Layer 4 of a small transformer language model trained on English Wikipedia (11 layers, counted from 0, width 128).
A neuron adds its activation times its output weights to the MLP's output. To switch it off is to set its activation to zero at one token and run the rest of the model.

Output weights of the MLP neurons that the questions are about. A number n stands for n times 0.0053.
n22: 24 36 37 -12 2 -4 2 3 -25 29 -28 -9 7 -20 -5 2 9 -33 -22 -18 4 5 -17 23 19 5 32 13 -3 -25 -19 34 -7 -14 37 -21 -13 25 13 29 -22 -4 24 10 -17 -40 2 23 16 -48 14 2 18 17 -9 -23 -41 -2 -3 -5 -31 -12 31 0 4 -8 -4 25 -9 4 -18 11 8 -16 -4 64 1 2 -2 -22 -19 -11 14 29 6 22 1 6 0 5 30 7 -21 -5 -12 -5 7 -9 -27 -14 -4 7 -14 -1 -5 -9 9 -18 18 -36 -3 7 1 -14 17 29 1 -26 -24 28 4 29 5 -12 11 5 -2 -38
n30: 2 2 -36 -4 -15 22 2 -5 38 2 -5 -11 5 -1 19 -10 18 11 -26 -18 13 7 -16 2 -19 -2 -31 -43 3 58 -6 25 -11 -2 -10 -15 3 21 6 8 24 -17 9 2 9 -13 -9 -13 5 -14 -9 -12 12 8 -13 -9 13 9 24 -5 34 -21 -6 -10 8 4 27 3 -8 -9 -11 24 -10 40 -3 34 1 51 -27 42 17 2 -9 -13 10 -17 -14 11 26 -4 20 23 -8 -16 17 18 -16 -21 24 -14 -33 -18 -3 -10 -35 -7 -32 -9 3 28 -25 -18 3 30 22 -3 2 -24 5 33 5 -27 -23 32 13 -17 4 -1
n54: -19 -2 23 -33 9 44 -4 32 1 8 2 26 21 -3 -48 14 2 -6 -4 20 25 4 -24 -13 18 27 -2 -20 19 12 -31 3 1 17 27 5 18 27 13 6 -3 7 23 -3 -20 -5 20 10 -29 -6 -26 5 -25 2 21 14 -9 -5 10 -5 14 -1 -6 -35 9 23 16 -13 -26 -6 -6 -8 -3 15 -24 23 11 1 -19 -7 23 35 15 3 4 21 -4 -8 30 15 -9 -4 24 -21 11 6 17 9 9 -16 32 -12 -24 -3 -4 -12 14 -17 5 9 -1 -1 -15 8 4 -14 -1 2 27 19 -24 4 -56 9 -21 13 -34 -2
n79: -39 27 -4 37 6 -6 -16 41 -6 -1 24 -2 -9 31 -40 -9 29 -38 13 -15 13 5 20 -28 27 20 3 43 -12 -1 -1 6 14 -27 5 -17 -8 28 -5 12 21 25 -24 -8 20 2 -5 12 43 10 27 5 0 9 32 -9 2 -15 8 -1 -12 -18 -29 15 12 12 -4 6 17 -5 12 -23 -16 -1 -14 -16 6 2 -11 11 21 15 -21 1 -15 -32 19 -24 19 -19 -7 -1 10 19 19 20 10 13 -8 -12 8 24 9 -8 -7 40 35 -15 -7 -25 -21 -18 -7 16 19 30 6 8 27 1 25 21 8 28 -42 11 1 -3
n87: -17 44 -7 15 19 -10 43 42 32 26 -26 7 -32 10 -8 13 6 10 -15 -4 4 -8 -7 -11 51 13 -14 4 8 1 -1 -7 -23 5 36 -27 -17 36 -29 -42 10 14 -3 -19 -22 1 4 1 -24 -6 -25 -23 11 3 -15 16 17 -11 12 -4 31 1 -1 -6 -20 -1 -27 -23 -32 12 5 15 26 18 8 4 15 8 6 14 -1 18 23 27 -29 -1 -53 30 10 -25 -3 9 18 12 5 -24 -32 28 10 -4 0 16 2 34 -20 31 -1 -11 3 11 -42 15 38 -7 -20 5 14 -23 -5 -17 -1 -9 3 4 21 9 6 -21
n107: -14 22 -26 22 6 3 36 10 -14 -11 -19 9 -1 -10 -5 21 11 11 -19 20 15 6 5 -12 20 -5 -32 -8 40 -1 8 24 -11 -19 40 -3 16 49 -18 -17 10 -13 -32 26 11 19 13 -3 -2 4 -4 -37 46 -32 9 -11 -20 19 5 14 15 -14 -14 -2 -14 -2 -51 -15 10 8 18 -20 8 12 -16 2 4 16 12 -8 -8 3 5 17 20 -23 23 6 -24 30 -9 22 18 33 -20 6 24 5 -7 3 29 -9 -9 13 -15 -3 10 -6 -13 -9 7 -31 -26 12 -10 14 -17 1 13 8 -44 -34 -12 -3 -46 -24 8 2
n125: -14 9 -15 37 4 15 9 19 -13 3 28 -39 -10 23 10 20 16 -19 0 34 15 10 -21 -25 10 26 10 -33 -20 1 10 -10 -4 10 -5 27 -18 7 10 23 -19 4 -3 18 -38 32 -13 -6 -55 31 -49 -4 8 -3 -16 12 -18 -29 -2 36 -26 23 -2 -36 -2 -20 2 -1 7 24 -24 7 -24 -23 15 2 -3 27 -14 -10 2 43 -22 -13 -1 -12 -17 -17 23 -28 3 4 9 12 8 10 18 15 11 8 7 4 13 21 3 -25 18 20 -4 1 -9 -11 11 7 -29 32 -3 -26 19 -5 13 -43 -15 -5 14 36 31 -1
n139: -19 -11 -1 -14 -32 -25 1 -12 9 8 2 4 -3 -5 -8 -18 -20 15 -9 -16 23 24 26 2 -14 32 -4 -16 -33 8 10 24 -13 -5 16 -4 21 -2 -14 -5 -16 -20 26 -23 -18 -2 14 -3 20 -4 7 -9 -8 11 11 -19 25 14 -17 3 30 -20 31 -11 8 -25 -5 35 -15 23 -12 18 6 -7 -22 4 5 -2 -2 -33 -12 -2 22 -4 -31 15 -4 -18 20 -6 7 -4 -13 14 -10 -12 8 -1 27 11 -94 -10 -34 -6 41 -4 8 41 17 35 20 9 -11 2 -16 6 -7 -16 -5 -15 -5 -15 -12 16 8 -26 27 12
n165: -1 -22 27 -28 -4 -4 -27 -1 6 31 -1 32 -7 -1 10 -50 -4 4 9 -10 16 -31 9 -1 -2 -11 8 37 -9 -18 0 -17 18 11 -34 11 15 26 7 16 12 -32 21 -1 17 -9 17 25 -5 -6 1 -16 -21 -22 4 -19 -28 -7 -10 -39 -4 24 3 9 -14 30 36 -13 14 -16 -16 1 -32 10 3 -11 18 -15 -5 -1 -37 -6 7 -2 -8 -6 -9 -5 9 3 8 -4 -14 -34 -22 -17 -6 6 22 -27 52 -5 -2 15 -29 27 -24 7 11 30 2 -17 -18 12 -9 -15 -37 3 11 -23 26 -20 17 -21 -8 3 34 -21
n171: 26 -14 -5 -25 24 11 11 -7 14 3 18 -9 37 -2 12 29 5 -2 -22 3 9 3 19 -12 -5 -42 -6 39 28 4 12 12 14 -12 -11 -15 18 -20 -12 -15 20 -30 2 1 -7 1 44 5 13 1 5 15 10 -29 -6 -3 -5 21 -21 -1 1 -20 12 18 -15 -8 9 -22 -13 -11 2 -3 -5 4 2 5 7 9 -12 8 2 19 -25 22 4 -3 7 31 -6 -11 -32 0 -6 -26 -43 -8 15 -2 11 8 35 22 -13 -6 25 24 -51 -9 31 5 -3 2 -29 36 19 -9 29 -3 8 -9 -5 -30 -9 8 -9 13 13 -6
n200: 2 -20 -13 -38 17 -32 -1 -4 9 14 2 -8 -17 17 4 -12 -20 -28 14 19 12 -1 -4 -1 26 62 -21 36 -30 11 -1 -18 28 -7 5 -20 -28 -19 3 7 12 -2 24 -6 44 -1 -1 -5 -4 10 -5 30 -5 -14 -1 23 -19 15 -40 21 -7 -9 -4 6 -2 -3 -2 21 13 8 3 -7 23 9 -21 -2 37 -1 21 -8 -29 21 3 33 16 22 0 6 32 2 -1 -20 -3 -2 -4 6 -2 -4 -9 0 56 -4 -3 -11 -26 14 -11 -14 32 -18 -1 22 -20 9 -27 -11 -11 -3 46 -26 -8 -46 -44 -3 -7 -33 -5 -18
n243: -6 -33 -14 24 -17 30 36 1 -10 -31 -4 -4 0 7 -3 14 -22 6 -7 23 10 18 -26 -21 9 -20 -17 4 5 18 -6 5 -1 9 12 19 18 -18 13 -18 -7 7 -5 -11 5 -21 9 -21 -12 15 7 -9 36 15 -9 33 28 -14 0 3 -6 15 4 -3 -21 11 15 1 13 -8 2 0 6 -27 -17 -8 -10 -31 -2 13 -32 18 -8 -1 8 3 -21 -2 27 14 -7 -13 14 19 8 -5 11 2 41 -3 -55 8 -24 17 12 19 7 10 25 82 -11 -18 -17 1 9 14 -3 -15 -31 -11 5 -31 40 -20 -8 14 4 15
n245: -3 7 -21 7 28 14 -11 11 6 20 16 -12 26 12 -8 -42 12 8 -31 7 30 -7 -5 -18 12 3 -20 -22 -32 -21 -9 -43 -17 2 10 19 16 6 -13 -5 19 8 25 5 17 15 -49 -7 35 -5 -22 18 -7 -22 -3 -8 1 5 50 2 -1 -3 10 42 -2 -9 -21 5 10 5 -2 2 11 -9 -5 -24 13 -9 11 2 9 -24 12 -26 -39 17 -11 5 -8 21 -8 22 12 4 -5 9 22 14 -34 -5 27 5 -13 -20 17 2 -5 -3 -30 7 4 29 16 13 -24 -25 -16 -3 1 -4 -33 10 0 15 -18 5 3 3
n249: -20 -7 2 2 43 3 5 11 -8 19 -14 4 16 -24 -2 -2 1 22 -8 -22 15 24 -18 15 -32 26 29 -1 18 0 -11 29 17 21 -29 12 -19 -7 -9 -26 2 -15 20 3 -10 2 -2 -3 22 -4 -32 -18 6 7 -47 12 5 8 18 -11 -17 -2 15 -34 7 14 19 -10 25 20 -37 -8 -4 -14 11 1 50 -7 7 16 6 -19 20 -18 -7 -2 -16 28 -6 -18 -11 -5 27 -37 33 -11 -6 7 21 -18 37 -10 9 -1 5 14 9 19 -7 12 -11 -3 -34 0 26 14 25 22 0 -3 29 7 -10 -35 -1 -3 28 -21
n274: 9 15 -31 -14 -19 3 -2 -24 4 -30 -38 -14 -20 -1 10 29 -7 8 27 11 21 51 -5 -27 9 -2 -4 -24 -26 -21 32 4 2 -13 22 -37 -3 -7 22 -8 25 12 -8 -27 -18 -3 6 8 9 -9 26 18 -11 -12 -5 12 -1 -13 5 -19 -24 7 -2 -33 14 -16 29 10 -29 9 -11 -30 -11 -13 6 11 -7 28 25 -19 7 -2 -12 2 -24 -4 34 -7 -32 -3 -19 19 -4 -14 33 15 12 -5 -36 -16 8 -18 -1 -16 -20 -26 24 2 -3 -1 -17 15 2 -20 -25 -23 -32 -30 13 5 -45 13 -1 -23 16 -15 7 -17
n298: -16 4 -19 50 -22 29 28 1 -5 23 -33 -20 -14 13 19 -2 10 12 -7 6 5 0 -30 -3 21 -8 18 -8 -24 10 -8 -3 -23 -28 21 -3 -16 13 -13 -25 1 7 -15 -5 10 -5 -10 -5 1 -3 -19 2 -1 29 -2 -26 26 25 18 -8 1 -20 30 -13 -9 15 -2 -11 -9 31 12 -1 5 -3 -18 -8 -7 -6 -10 -14 -4 6 -6 -2 7 -33 -8 0 14 0 -5 4 20 17 7 19 4 10 -6 1 -65 3 28 -6 -27 -24 22 32 -5 -4 -8 9 34 -9 -22 9 -21 -25 -15 0 -6 0 17 18 -43 6 4 4

Each question names a token from some text and the token that comes next. It shows the activations a of the neurons there, in the order above. A number n stands for n times 0.08.

Then comes g, the gradient of the next token's log-probability with respect to the MLP's output, scaled to length 1. A neuron's effect is roughly proportional to its activation times (output weights . g). A number n stands for n times 0.0039.

"m", then "ography"
a: 4 0 -2 2 0 8 2 -3 -2 2 -2 -6 2 1 0 -2
g: -15 -12 -25 3 13 -18 8 9 20 -18 -6 -18 -31 -48 -23 -37 -7 16 -3 -30 4 21 -18 -2 -29 10 -10 -13 -36 -16 31 3 -19 -32 33 -8 12 37 -29 27 7 -10 -21 -30 5 -13 -36 -25 -5 10 -1 -26 -31 -22 8 -16 1 8 14 16 5 2 -27 -49 12 19 1 20 -38 -30 10 -1 58 -2 1 -46 21 44 4 11 44 -1 -31 4 70 -11 14 11 -5 0 -7 -11 -23 9 27 32 21 8 -6 -11 47 0 -6 -17 -2 3 -22 -6 43 -12 -32 -8 -29 8 21 36 13 -17 34 -4 6 -13 -34 3 39 -13 -3 -6
Which two neurons, each switched off alone, lower its probability most, in order? n107, n243

"m", then "s"
a: 13 7 6 1 3 0 3 -1 1 9 7 1 0 3 2 -2
g: 17 30 11 0 -4 11 14 -15 1 11 -23 -12 -29 -6 -22 -25 -1 1 -18 25 -16 35 14 -21 -23 -44 -26 -16 -35 -26 16 -9 44 22 0 30 -6 5 -16 -41 5 4 -37 -18 15 -22 -9 -4 -25 -35 -11 6 3 3 14 -20 45 -7 8 -28 22 29 17 -8 5 -31 28 -11 -24 -11 -12 -4 -94 0 2 -5 -7 -6 -16 -47 27 70 6 -7 -29 -11 -4 26 23 -22 9 -12 -34 30 25 14 24 -18 25 -12 -4 -25 19 -22 -24 -17 14 0 -12 -28 14 -6 0 -29 25 0 10 -8 -33 25 15 14 22 -7 -44 5 5 -12
Which neuron, switched off, raises the next token's probability most? n200

",", then " I"
a: -17 3 0 -3 2 -2 3 0 -1 0 3 26 0 1 3 11
g: -20 -17 -6 31 18 -21 21 5 -34 -13 -7 0 8 11 -65 20 33 -16 8 -53 -17 -54 2 -31 -13 -19 -8 -29 -3 18 2 17 -4 -1 -37 35 -18 -63 -16 2 -25 39 -38 -1 6 -4 -18 6 -31 -3 -2 -23 -13 -11 -32 2 -26 5 28 -9 -19 -9 -23 -4 41 21 1 -4 -34 -14 -1 -10 -36 -40 5 -17 5 -6 -11 5 40 -13 -11 -26 28 -28 7 21 10 -24 -7 -47 -29 30 29 -28 11 -7 -10 5 -20 -6 32 14 -7 -51 -9 5 -29 23 -20 12 -17 -1 -21 -44 -1 -4 -10 4 9 -15 22 -29 -2 -24 -9 17
Which neuron, switched off, lowers the next token's probability most? n22

"al", then " with"
a: -1 9 0 -15 -2 10 -54 3 0 -14 8 0 -1 1 -2 0
g: 19 9 -9 -3 55 -7 11 -18 -12 -8 7 -17 45 -31 12 36 0 5 -15 -11 -9 28 -6 -7 -6 2 -23 15 -1 26 18 23 -12 1 7 19 -11 -5 -21 14 32 -8 0 -14 -21 -21 -2 -9 5 -33 10 -8 -13 9 23 -6 -72 -13 1 10 -13 -19 29 -33 20 -28 5 -37 24 -18 18 66 -17 7 -44 18 3 -41 2 16 -21 -9 27 26 8 9 30 -14 15 29 1 23 30 -25 -6 6 -25 -19 30 -7 40 -22 -17 13 -3 -40 2 18 41 -5 35 25 -13 15 -8 47 28 -8 56 26 -8 -40 -26 2 19 -14 -14 8
Which neuron, switched off, lowers the next token's probability most? n79

" Gu", then "est"
a: 2 -1 -5 1 -1 3 -5 -1 0 0 -2 0 -1 0 -1 2
g: -35 10 -4 28 55 -27 -9 38 1 17 28 -2 -35 -24 8 -34 -20 8 -44 -30 5 25 3 -4 18 -9 3 19 -8 16 0 -22 -34 -55 -7 45 -5 -37 -32 23 13 36 18 24 36 0 4 -26 2 26 -18 0 -13 12 -5 3 11 -24 -9 20 16 -2 22 8 0 20 -22 33 -58 15 -1 29 5 -14 5 -3 49 0 -42 11 0 39 -5 -40 -10 23 14 21 35 -27 15 -20 -3 2 16 11 -23 22 -2 49 28 3 -15 -12 33 5 -21 3 5 36 10 -34 -9 5 16 15 -7 -19 13 -16 -8 -8 -26 -8 -19 36 -13 -18
Which neuron, switched off, raises the next token's probability most? n125

"ag", then " Ra"
a: -5 3 2 -3 -3 -6 -12 -3 -5 0 19 1 5 4 2 -1
g: -40 31 -13 0 8 44 21 -5 -4 19 -1 34 -21 31 11 -13 3 18 22 -27 -19 -25 17 -22 -26 -24 -5 4 -34 -16 -50 34 -9 -2 9 -16 15 7 -6 27 -19 -20 -21 -34 21 26 -40 2 -22 -12 10 20 30 14 -5 -57 8 -10 -26 -8 30 9 21 -12 28 -59 -26 48 -5 5 19 -9 22 -2 -22 13 26 -16 5 1 18 32 -30 9 -16 2 -7 9 10 -21 -15 -6 -19 -1 -41 -11 -4 11 -16 8 -13 19 4 -16 -23 -1 -14 40 -35 24 29 50 -14 -36 18 35 44 -17 -19 -11 -37 -28 23 16 3 9 10 -1
Which neuron, switched off, raises the next token's probability most? n200

"port", then " Trans"
a: -4 -3 -52 1 -2 0 -2 2 6 -5 0 0 -7 -2 0 3
g: -49 -22 4 -36 30 -13 11 7 0 -18 -18 10 -18 -31 15 11 -3 -43 -9 -23 -37 -36 -24 19 -9 -35 23 31 23 -8 3 -26 -27 -17 -10 30 32 -22 6 -8 9 -3 20 45 -31 14 -27 0 29 -1 -9 6 39 39 4 -8 -18 -4 7 2 -53 -21 6 57 -2 1 29 -32 41 9 15 13 11 -19 1 28 -5 2 6 28 15 -28 7 -11 -17 3 -5 1 0 -13 -6 13 -15 4 11 -42 -10 17 -16 -28 7 -10 12 10 -8 1 24 23 18 16 41 22 10 -16 10 -9 -25 -26 -18 -38 -7 43 16 2 33 53 -33 -46
Which neuron, switched off, lowers the next token's probability most? n54

"-", then " E"
a: 0 1 1 0 1 0 0 15 -3 -4 1 0 3 -17 0 0
g: 12 -44 -21 -26 19 -1 42 -11 7 -45 19 12 18 55 38 34 12 9 17 15 37 25 55 6 22 6 11 0 -6 -1 -3 -33 -14 -6 24 29 9 -11 -10 -36 1 -1 -11 11 -11 0 24 0 9 -5 1 -7 -3 11 5 3 -20 12 13 31 10 33 -22 -14 -49 -1 -22 -10 13 -28 6 54 0 23 12 -56 -23 -35 14 -5 -16 -15 -5 -39 54 21 18 -7 -54 -9 -24 3 -41 16 -2 -7 -9 15 -13 2 0 -6 36 -3 4 5 -15 -8 22 9 -25 -16 -14 -46 -15 -42 3 -10 12 -4 -21 -11 19 -43 16 8 -31 5
Which neuron, switched off, lowers the next token's probability most? n249

"vol", then "v"
a: 1 0 -3 4 -3 0 -6 -4 -6 -3 -3 3 5 3 3 0
g: 36 -3 20 7 -25 5 -1 15 5 -18 28 -32 4 -24 -1 47 28 -10 -16 11 16 20 21 -12 6 -2 -3 3 -23 9 -6 -13 22 -16 -17 0 -20 -36 -28 31 15 17 -12 31 24 8 36 33 26 9 -65 9 18 18 35 35 6 -2 -35 47 6 -20 29 -43 28 -29 -1 24 25 -8 -26 -2 5 -9 -16 -37 -31 61 1 -2 -7 -7 25 12 3 -4 19 -39 9 3 -3 -42 -8 -14 -4 41 14 17 47 42 10 2 -26 2 -7 -6 -21 49 15 -13 -15 4 11 -20 0 9 2 21 42 17 7 5 -4 -2 40 2 24 5
Which two neurons, each switched off alone, lower its probability most, in order? n165, n87

"09", then "."
a: 0 2 -4 15 90 6 4 -3 -3 0 0 -2 -2 -8 0 5
g: 13 -1 6 -22 16 -42 1 -37 41 -46 -1 29 -22 10 14 17 -13 -7 32 5 -11 -13 7 25 45 -10 -19 -5 -1 43 0 10 -5 -3 28 -17 -8 -8 -34 -17 28 -5 11 -11 -2 27 49 15 19 -51 -25 -29 -35 26 29 -5 30 9 -15 -24 -24 -21 5 5 -16 30 -29 3 8 -20 -31 6 39 -15 -29 -12 -38 -12 -22 7 -14 17 2 3 -1 -12 -11 -25 30 -56 -4 -7 27 -44 9 -26 14 10 -52 -28 -4 35 19 20 3 0 28 22 -51 9 1 31 -1 35 -13 -6 5 18 -14 0 -9 39 -22 -10 10 -10 -5 -6
Which neuron, switched off, lowers the next token's probability most? n87

"act", then "iv"
a: -5 -1 -1 0 -4 -15 9 -1 -4 -19 0 0 -6 4 -1 23
g: -78 8 -4 9 -16 33 -41 -7 16 26 -19 -7 -1 -2 -14 11 -4 47 3 47 10 11 -5 7 -9 45 -9 -12 -26 -25 -10 11 3 -4 33 -27 -18 -29 14 -25 9 6 10 -26 10 -24 -1 -19 -4 -4 32 -42 4 -12 36 0 14 -2 23 -4 8 -30 -1 11 -29 -21 -21 29 0 0 -6 24 -37 -19 3 -11 -21 21 -2 -14 -6 -32 -24 -1 39 -25 -4 -4 23 29 15 8 19 1 -12 -45 9 16 -37 -31 -25 -1 -16 -35 -26 29 62 -20 19 18 7 8 -18 29 -21 -28 -35 -42 -5 20 20 -25 -35 -11 -3 16 14 -16
Which neuron, switched off, raises the next token's probability most? n107

"int", then " Ta"
a: 0 1 2 1 -1 -7 -26 0 0 1 0 -28 -2 -3 -10 2
g: 34 22 -12 0 -20 -8 7 6 -37 38 23 12 11 4 -15 35 -6 -17 -13 1 -16 12 -7 -36 5 -34 16 34 -15 21 7 15 29 6 -40 27 -16 -22 0 6 -21 -14 -8 -9 -1 18 -2 -14 12 -37 -78 0 12 -23 -26 -27 -35 -58 13 15 -21 -9 -13 -1 24 7 6 -18 8 5 34 34 24 -3 -12 -9 -29 24 15 35 -13 19 4 -5 -1 -15 -30 -5 20 -2 -23 -3 3 -13 -21 -15 32 -8 -46 -40 33 26 27 2 60 23 -1 8 -22 11 -5 -44 20 7 19 17 15 -10 17 45 -23 41 -13 -1 19 1 -9 24
Which neuron, switched off, raises the next token's probability most? n125

" st", then "ri"
a: 3 1 -6 2 0 -5 -1 0 15 -4 -1 1 -1 0 1 0
g: -9 -6 7 -4 -50 -4 13 1 -26 25 -12 -21 1 0 19 39 -3 38 27 -3 -3 10 19 25 5 -13 36 -17 -33 -52 27 16 5 42 -30 -24 24 -8 -4 3 -5 -32 -23 28 44 34 44 -36 -1 16 5 12 -8 -10 -24 -10 -42 38 -7 -15 -22 -24 5 -9 -16 -4 -3 -13 3 9 20 -14 -5 8 -89 10 18 14 -22 -15 -21 -11 14 11 -7 -2 -2 -8 8 12 15 -36 -17 -27 -8 18 49 2 15 4 -14 43 8 -35 -22 20 20 -3 0 0 16 -27 7 15 -45 -20 -14 35 -45 -1 -16 -2 -10 -8 15 7 -18 -27
Which neuron, switched off, lowers the next token's probability most? n165

"ag", then "ers"
a: -2 5 -1 0 -6 -5 -12 0 -5 4 3 -1 1 9 -1 -1
g: -15 -41 -38 -8 -12 69 15 -32 19 1 19 -34 -14 -12 10 -16 -8 -25 28 26 5 0 -17 -10 28 -6 6 -18 -14 19 8 1 17 10 -7 27 -4 9 2 -14 -6 -26 -34 -15 -15 7 20 36 -47 -8 34 28 20 -43 -16 11 -2 -9 8 7 -35 8 -1 1 -24 7 8 -5 9 -17 20 7 17 41 14 14 1 -33 -46 6 -32 -2 -9 -5 -9 33 12 0 -11 -16 -41 -14 -20 12 14 -47 24 13 -24 -15 -25 21 -13 -9 -23 -14 -15 -28 59 -9 49 -26 14 -8 29 6 -17 -17 -41 -35 -50 -5 15 22 17 -13 29 -9
Which neuron, switched off, raises the next token's probability most? n249

"re", then "ne"
a: 3 -3 -2 -3 4 11 2 0 2 5 3 0 11 -2 3 -1
g: -7 41 -11 -11 -2 -15 13 41 18 -21 15 48 7 -16 -50 45 -3 -5 45 -31 30 17 -28 28 -23 -27 40 -6 -31 -6 5 -20 -4 39 45 24 21 -10 -8 -43 -11 -12 36 -30 18 -14 20 18 14 9 -7 0 -14 -4 -12 19 31 -12 21 16 7 -10 -11 13 5 6 0 -46 12 -32 -12 -10 14 -23 15 14 -35 4 -13 37 -23 -15 -12 12 -9 -41 -19 23 -11 49 -2 8 -17 -20 -6 20 10 -27 45 -24 11 -50 1 6 17 6 3 2 11 -27 -4 28 -19 10 -5 -46 35 -7 -15 -5 11 -9 -38 11 2 1 -25 17
Which neuron, switched off, raises the next token's probability most? n107

"ly", then " on"
a: -4 0 0 2 2 -6 22 0 -7 18 -12 -9 -4 7 0 2
g: -32 -1 -13 14 23 43 -6 -8 0 40 16 -14 -45 -42 8 -8 2 8 -16 17 -28 -30 8 -15 17 28 -27 -31 -16 8 -15 40 -12 42 64 -17 -19 12 0 -6 -23 11 4 -42 24 -15 39 -14 -29 -29 14 -21 -10 23 16 32 17 -14 -2 19 -3 -24 -20 -16 -20 -23 -33 6 14 3 18 -5 5 35 35 25 -9 10 -32 4 3 30 -12 -13 39 35 2 -28 -7 -25 -9 28 25 -6 16 51 -18 21 23 -2 -3 9 9 37 -51 -35 17 11 -17 4 -16 -8 3 10 -28 34 -3 5 1 -20 4 15 -10 22 9 -7 -3 50
Which neuron, switched off, lowers the next token's probability most? n125

"ing", then " in"
a: 1 1 0 2 -1 -2 -1 3 4 -11 3 -1 -4 -2 2 -1
g: -18 12 41 -5 -19 -17 -42 -14 -23 4 6 -1 11 -14 33 -7 -29 -23 -31 10 -46 29 28 -20 -15 -14 -38 -47 -25 10 10 13 1 -15 39 28 -6 -19 16 -1 -16 29 -38 -52 19 -32 16 6 -13 2 -10 -37 13 14 8 2 -20 -49 50 -8 7 27 8 -13 4 46 4 -9 28 -21 -1 -58 13 8 -14 15 10 17 1 -24 -4 18 39 28 14 -8 -37 -44 2 14 5 12 30 -19 -13 -2 -41 15 13 -5 20 -5 4 -13 23 13 25 -7 -48 13 32 3 -9 14 -18 -3 -32 10 22 -2 27 -19 -10 -22 -10 -19 -19 5
Which neuron, switched off, lowers the next token's probability most? n171

" w", then "ide"
a: 2 4 0 1 2 0 -2 -3 0 0 -1 0 -4 2 0 2
g: -26 1 0 22 23 -47 -22 -25 -33 -1 -23 -1 -18 28 -11 44 16 -46 27 -7 17 -28 -15 28 -42 5 3 11 5 -18 5 14 -3 0 1 -6 -50 -25 1 -15 -19 10 21 -49 -18 -14 15 -11 15 -28 -7 -5 19 10 20 24 -14 15 -9 5 27 1 -25 -27 -16 7 13 -32 7 -1 27 12 -13 2 16 14 -20 -4 13 26 29 17 9 22 4 12 -20 11 5 -10 18 0 11 -39 -59 5 -14 36 33 7 49 4 -2 -45 -26 -47 -19 -5 -7 -8 -23 -13 -30 -44 26 7 2 17 -27 -26 22 -34 38 -7 -17 -14 54 -10
Which neuron, switched off, lowers the next token's probability most? n245

"c", then "ing"
a: 2 4 1 -2 -5 -1 -1 1 -3 -2 21 -6 17 1 3 -3
g: -7 37 22 41 -37 -13 -41 -26 17 24 22 29 -27 -2 47 -19 -3 -7 -21 11 -26 36 -2 4 9 61 -14 14 -8 -28 -30 23 13 3 -20 -2 -3 -1 -20 -33 -1 47 -13 5 -24 -25 -56 -13 35 24 -10 3 11 7 10 -5 -20 -7 -7 -11 5 20 -5 -15 21 -6 -15 9 -8 -10 -31 -27 32 28 -33 16 12 1 -2 18 15 -5 -19 53 -14 -35 -8 14 -2 28 -4 -49 22 -22 10 6 -4 1 -2 -39 9 4 -14 -6 44 -16 -23 -9 36 14 -38 0 -24 20 -31 17 13 16 30 18 19 27 -6 -3 -45 27 4 -4
Which neuron, switched off, lowers the next token's probability most? n200

" early", then " years"
a: 14 2 5 3 3 1 -1 18 -1 2 2 32 3 -2 1 -6
g: 16 -39 11 19 0 -7 4 15 64 -10 20 -12 17 3 3 -9 -13 0 -13 14 -17 -33 -17 1 -47 27 -21 -30 -42 2 -50 37 1 -6 16 22 16 -22 -4 -10 -5 6 -22 -15 3 21 -23 -21 29 26 22 -20 26 35 15 -21 -15 -22 -41 -48 -29 -6 1 -9 9 50 -29 31 34 7 30 -17 54 -17 -30 14 -3 -35 -26 -7 -16 -19 -5 -13 16 14 -3 16 12 8 -18 -39 19 48 6 7 21 -16 19 7 -23 -1 -12 -1 -4 7 -25 -17 -52 -12 -1 18 -14 -8 -20 -22 9 18 12 -26 0 13 28 2 -29 -41 13 16
Which neuron, switched off, lowers the next token's probability most? n243

"ic", then "an"
a: -4 1 0 1 1 -6 4 -4 0 -3 -2 1 -4 0 43 -1
g: 10 -18 -27 -18 5 -5 15 -7 30 18 -28 -22 18 4 -14 -18 3 28 1 12 64 8 -2 -6 33 32 46 2 6 -29 -8 -17 0 17 37 6 23 -7 0 -17 22 -3 -9 24 13 4 16 5 41 -22 -27 14 -28 -10 9 -25 -17 -5 18 26 38 2 14 12 12 43 -17 21 29 25 4 20 -29 3 -13 14 15 -22 80 -9 1 18 0 18 28 -10 -9 30 -31 -3 -20 9 22 19 -3 -38 20 18 -12 48 30 -3 35 0 -51 4 33 -4 -52 -21 -15 13 -16 21 0 8 -15 -16 0 -17 -9 42 -9 3 -26 43 8 10
Which neuron, switched off, lowers the next token's probability most? n274

"d", then "ron"
a: 14 -2 -1 5 5 0 6 2 1 2 5 -1 -2 0 12 0
g: -5 -34 0 -6 -62 -38 -15 -48 -1 -8 -28 -9 -8 8 -20 10 4 -6 40 48 7 38 -3 1 23 53 27 -2 15 -19 14 11 36 28 37 5 4 15 6 31 -10 -6 10 -40 34 28 33 9 15 -9 -6 11 -57 -19 6 -7 23 16 4 -14 6 -38 12 26 5 41 -2 2 12 42 27 -10 7 16 18 -32 44 56 14 -1 -11 7 -9 1 18 7 -7 -9 -5 22 17 -9 -17 22 -8 1 5 13 3 3 15 -6 9 2 21 -15 -4 -35 68 -21 -14 -20 23 -18 -13 -18 -22 -5 -18 -18 -18 -20 -25 19 20 -11 -8 -28
Which neuron, switched off, lowers the next token's probability most? n274

"th", then " Ex"
a: 19 -4 1 -5 2 1 -2 -6 -4 0 0 -3 3 0 -1 22
g: 22 -11 -10 49 -16 0 2 11 37 -28 -10 -6 -38 0 9 -10 11 29 -16 -58 -21 -18 -33 1 -19 1 13 -23 -1 39 -19 -21 18 -15 -8 11 17 -1 -11 -7 9 -18 19 -23 -14 16 36 3 -18 -47 -8 17 17 -7 21 11 54 9 6 23 -14 0 -19 15 -7 -47 -30 -12 2 21 -18 27 -10 -21 29 -15 25 2 -25 -17 19 -13 -25 -27 5 -24 8 -28 3 6 -18 -14 -43 6 -14 15 -10 0 -50 -28 2 0 -10 -18 20 28 -9 17 44 -23 28 22 22 7 -35 -8 -34 -41 -8 -38 10 15 13 1 9 -68 -37 -16
Which neuron, switched off, raises the next token's probability most? n22

" the", then " most"
a: -3 0 0 2 1 0 0 6 2 -3 0 0 1 0 3 0
g: 19 22 -15 12 4 3 9 11 -31 -33 -1 -6 -7 -39 -19 -21 -12 -1 7 8 10 -8 -18 7 -27 -19 -26 13 38 27 7 -10 16 39 -16 15 -38 -46 -9 37 -15 9 -30 -5 -29 -57 -15 10 5 -46 38 -17 -11 -35 -2 15 27 13 2 6 7 28 -13 9 -2 12 -8 -2 47 1 -30 -30 0 -10 30 7 41 -45 28 3 7 31 1 -6 22 42 32 -18 -24 -12 30 10 30 3 -6 32 6 20 5 -3 2 14 -7 13 2 -43 -15 -5 14 0 25 -55 -20 3 53 4 -16 -38 2 15 -7 17 8 29 12 -37 -37 -1
Which neuron, switched off, raises the next token's probability most? n139